Layer 3 of a small transformer language model trained on English Wikipedia (12 layers, counted from 0, width 64). Numbers have three digits each and are written without spaces.
A neuron adds its activation times its output weights to the MLP's output. To switch it off is to set its activation to zero at one token and run the rest of the model.
A neuron's activation on a vector x is SiLU(gate . x) times (in . x), where the dot is the dot product.

Input weights of the MLP neurons that the questions are about. A number n stands for (n - 500) times 0.0017.
n4 gate: 581635367602624362921552576565596374641775286404369687379763348561722391301606660324310579793442422445423679482744618569407588775468300733522438394652569865577739350508323154490593545362546329
n24 gate: 521645572347820253764549172427566303484530172636437253364693516440574366369540632613299212557641447746683474525458561831486433488529542449298532258833382524484241541683521375437332776146525532
n30 gate: 476505727655489540619766244042617496490579559477289660328421373533507278432592398302328580415472444645664357523313314494563566541463480488294353403615568358816612620769516446432493295523478754
n38 gate: 551397684671524530753521428477530220768715528504260417507661474576333340481594237737460475715627604323572510510444546376593622359593475537525474159759544729525458509770527562614468569484387403
n106 gate: 724377551390464561759547431710778667449433512405526180433397941615339319474423568307452274478413668463762464450538426522474261568628730457557345565707477625502410696816707329506574258732653205
n120 gate: 039451677572631646475504535500475665673515552327471452349795713396358860256462507801746480782481824443687450514539475314542419700422594727623451454427572439690449175793637793500489418389569651
n4 in: 381382721558490678282527609565449509674313524299164417715366475668421438542363703412524524056557470561459428647477411396479419457524641419221597690394480298500435415514591580470437401566688606
n24 in: 426729479234518572571385382621533318529411028627886657361592499653452515534426413563561575730591446574575477517746811550560549433478628271476491478466685326343128458642530328581388734391300272
n30 in: 420517533382352776599694539552442679229712735655308606674443620675840568512307518139315621539393528638688603280599407334555514474186533542421277341519451739466577320345706344241518505768747409
n38 in: 582476781627514784376442741597699172639661317490490513720480428536376529292531365402615792661708329570424512585634801401267384414803423464376573456702339724365605394643422142458610470388345588
n106 in: 344434462549766637808646361432601482573515520537414486548615276469646635500610335641542596497598189269593586627126678337505759509419439474585393412287197443357593392470606430827643614321750801
n120 in: 233588325674535337442574047294481745186357547455521662238678167624340569552410497380373753714505469750493652508263524211507450229796639605506447476582471452325596568747551815602577656372421494

Output weights of the MLP neurons that the questions are about. A number n stands for (n - 500) times 0.001.
n4: 625327476380558566603554328568157566371494287596318560430678886600329505338528563160543817619488719469555286566449299117662641388546365281463732410274638102033353462642810289712284571489498563
n24: 531528472370424786456445486576285400216534676529501453646496655113589545527502454093431597428478441198536080434639617461768445558419389617547301459777530537791651577166542581866614496600498251
n30: 583674826411469660533512527644298613435716497562431165563587643350859465606449402513496510719363686274323784772453677395693393713390507537667408906816419622244471414523617479142669625568724420
n38: 657382630275370327361627397466185778459511673585369608404639412522520712144846462453382521687559501373329427468425505464428221500354532531437321393441601618466320453200539782460606477289678246
n106: 706394449629557597315597757459440267389452612432442392388476642664282520468626584446513533768311570296844487763456277581410896624887266210445519506340565720485622694348630717565439743490546272
n120: 500599576220628469155169691291446724557493557225346599509438474435374544619618376699368576403549468772115611424586292651627228457633612429577623176577729727482780531612009417672466525573467287

Each question names a token from some text and the token that comes next. It shows the vector x that enters the MLP there. A number n stands for (n - 500) times 0.0071.

Then comes g, the gradient of the next token's log-probability with respect to the MLP's output, scaled to length 1. A neuron's effect is roughly proportional to its activation times (output weights . g). A number n stands for (n - 500) times 0.00096.

"ut", then "ive"
x: 521468493637511595440801508455510549469529442471426546510484504334582370475391557566338450292644420509436582578746645279513413281448376336487416546752708439629470532462610560304555587479334516
g: 509696491427506508536731451527540241601502673582529472642496317644473413731495470333606547132597530350388528475815521542466447617627748433578416378552364414743660406598515593713689602376330482
Switching off which neuron hurts the next token most? n4

"ord", then " h"
x: 461599630580508630699646571612613380489504649322502499638521488270537534587386555636448439436542561429386684730572674322467515359437600623475375515374576493540389525424565397229570542341385301
g: 430402530502344445368464372405507642424739478367563359693636446502745467402762385531452579503286597598403772517221622495610414552343603253352358760351465619746401660502477558594349614488470493
Which neuron, switched off, raises the next token's probability most? n4

" of", then " D"
x: 469500513557575644596705613634533503482348516385427337503449349439479319457628454547313322471409494339393598344420622423518492333373511441359479744394401447534394777521494449432360512500518297
g: 506537541524487231450218553722614618483258468579384505404392518436192331562475481589525526441562519321535511420449564500431670438614456488910442464399650684239452662273691471362390492334611453
Switching off which neuron hurts the next token most? n106

"ar", then "ley"
x: 403405475579495377594435512402635599544603540431546575544502520363495530670356466791460706409435386445531529355548553445558413181319653433561396547486442469496448595426556436517385706459383321
g: 251466453327371401325394545555582398517343521480533399489355372434600558440399332618499524381680406670454511421700513674447433569472281611427797602604693453365885537570621425458497451679842380
Switching off which neuron hurts the next token most? n38

"att", then " &"
x: 417442405570466602246401536621570610528392584350387403538330573297746606600453472659419688381600560602391590512553547433472529272379578664379469498286516436450490480605668435485625640270358448
g: 437687739458493682778452265386502367294519567693473413260384471635388565601327317449423572292755682413587432560547566603454422468456692460454535478449586605595313464467782777652556514567415562
Which neuron, switched off, raises the next token's probability most? n120

" King", then " bec"
x: 532560443509583600538432650494454650430634608448447437506400346265549323625578493652360744274584438505544528562443627383561398305443447651499410592434531694437409687472663437454345479391625353
g: 653639526728542333335276587418437619434441389517649426486610555530582507440673686555626516750655208679321380479525432566415579500594300538489718504415342321628423327756356768332432529503602525
Which neuron, switched off, raises the next token's probability most? n24

"A", then " from"
x: 503381489545555552497576607427488701443706773348570449689431318332712482697434408557496598434470271480409331436484510421465338424619358578532429693444506529507327615547536412366440631517473554
g: 367475333625217566420514640395726491371318269560519443463507550498563320515410533627538495515585581608367546191426731387404451566093561624767395548492677317394549422662615455395346516525473393
Switching off which neuron hurts the next token most? n106

"ated", then " "
x: 342428418581530720684585429292517466474446423434386423568471535399472444570423579703242456350418468503274398355501540497515367329391434557366445547453474425336394624419516317465643652475660347
g: 761509590742642550530595347436593316668405543460481632413169472328361439395828330425522525472629324472586456609571309417415563587674549461293586302372456519432585442480355371668734617566414651
Switching off which neuron hurts the next token most? n106

"°", then "3"
x: 642567486645616657634402446509559664487512561514538468448372536339322559467595562457498548199386340406419709508409309482465698513427451582620499672707296708591472620503601441353530562457547452
g: 593307482552467719605534589505637664319190731474717301530375473617486568452326668400443499556375491556400365696603393503237290473528565173270463586436494468622473332270439499347575474560571524
Switching off which neuron hurts the next token most? n106

"duc", then "ed"
x: 403386641551613587573338718440637622530528472500469538609358432556417536573479556511320405225474456507426550502658566276455458336299606431424304544576668353527378433414558493462470451382429314
g: 287424706180655588599560423388558739534428363651529655356516553597276541428466405783523389607733481447440595591405471331558394490518358339455614536416282478402365575496144346331381588501531458
Which neuron, switched off, raises the next token's probability most? n4

"c", then "ip"
x: 511231556450401598466591587503592629674232521609435528646244514459726567549523566557464420396517424371337516431578495430462489548451643571683392569426527450464474564590530280388557609473180469
g: 552331400359553629706441524397442343506523468575681412565646565326530445736625672695274580403580550590810509378336382545218597581361626525398544503540407655631630523790545497574551680687339324
Switching off which neuron hurts the next token most? n4

"al", then " kn"
x: 321415484523512558490601476560556478598452759526377631495434376538469326709461481670407569369490449617472544639521615552646381285274523653378371656528501450584428535549461402428542568482448195
g: 374522308430618584657552287622548711677518282334499474324690436368449758440513589481616408356590546658689344457373507404412670393652660499440544605759624631425391647263548310402322452488478698
Which neuron, switched off, raises the next token's probability most? n30

" be", then "gan"
x: 546406491561524544487645654384570425674759547424477548522547453457374697585558520672294267247580345493488359358332438347509382410572524490356394545422536503393587740369397504609545530455390302
g: 650627422671571413342378414454436482464588601501710487341632570730479751638476548277468311632442330583469605541500504316664345630481471527696628421630400389127635474478303457704483538387593236
Which neuron, switched off, raises the next token's probability most? n30

" ind", then "ust"
x: 351452434546642716496468693331433668498386544456428495509555633507536506540401515622276533388416258396350469412492624383538324454509588479486657500474389420374330503431709447540652579269527365
g: 553691398338460649569713595776309370449379529447336416581636225475597601667390556495630709631419415443683285712475400407525408550442532640715424534431392462415354441274657535741507293645463496
Which neuron, switched off, raises the next token's probability most? n4

"or", then "ity"
x: 479336407510460579582591470425568607526550429496447410544515334535453402702457445587362487440427486475494588751353459449561311311291593452466371648697509441621462536604396433289567535405402169
g: 412224349555431372532421723561512301368396456515628563549181432663497541523530496446500684592421351420627512700492424599635253578524558187570507227484444417704656359721556586344546278518394566
Switching off which neuron hurts the next token most? n38

"form", then "ation"
x: 314515561556543563685462595401640602376553582487426302471590420441439663551457544474281366355563538612441664420569543263527479294430634492422375562540602330526311525571555464314501623381344341
g: 435580366489481421457323565293329446468502443347548585455715592563491696700663518339528566354336528424569605544374689616537453648395769442649509478614820362533463382129600579494210473524340375
Switching off which neuron hurts the next token most? n24

")", then ".\n\n"
x: 361496403561581390582615499477419661547493551444550287685434358458531361509432459642542592334687373405315677274296553344421509560394361622510371596464445380485361509452434539285618477413412283
g: 568366518532369639594580668322566448488608535655649392313665454530550303354367902518357387598415364603650666549506497574573550519388302536832131451449631489429461413638673535525454407465485359
Which neuron, switched off, raises the next token's probability most? n106

" is", then " loc"
x: 446427371601580611386687608368568253579828564459373611594458358421232566479628435514414365276608458581343402263409434414545494423556576443343421540447556543562383768486498542536405502431368378
g: 347453283772432456373385291595454333354570532588768659428652378522530305616669581526563459573470303568569639506557506535697458488605548703549466384592739335405643631769179399504436500617606429
Which neuron, switched off, raises the next token's probability most? n38

"velop", then " rec"
x: 462532639601589592568411644480609531367578423503370429539557582371535669570517559583262343335500452542378571411568537379591312363479612345359367589495674289601325479525541427402596571380426238
g: 667366303450408405424690432363455700539542600324477501529423368586531394454537340481545380514278340640264223622409181508561459530478541450135808421386534587468421449510449415548341301456627380
Which neuron, switched off, raises the next token's probability most? n24

"est", then " in"
x: 595472431676564704499634623421520443493683445451333584580506394351705553653473625623244507351463544579482625535510539421649464391477709381613427440612402392601318656493476511249397557577334381
g: 358319425600737824317440600553489397556513254541479365715369735558533389458481508543407727530422492551629663282437611468382304552628410537722819415578545470480679341456441576621461608523579705
Switching off which neuron hurts the next token most? n38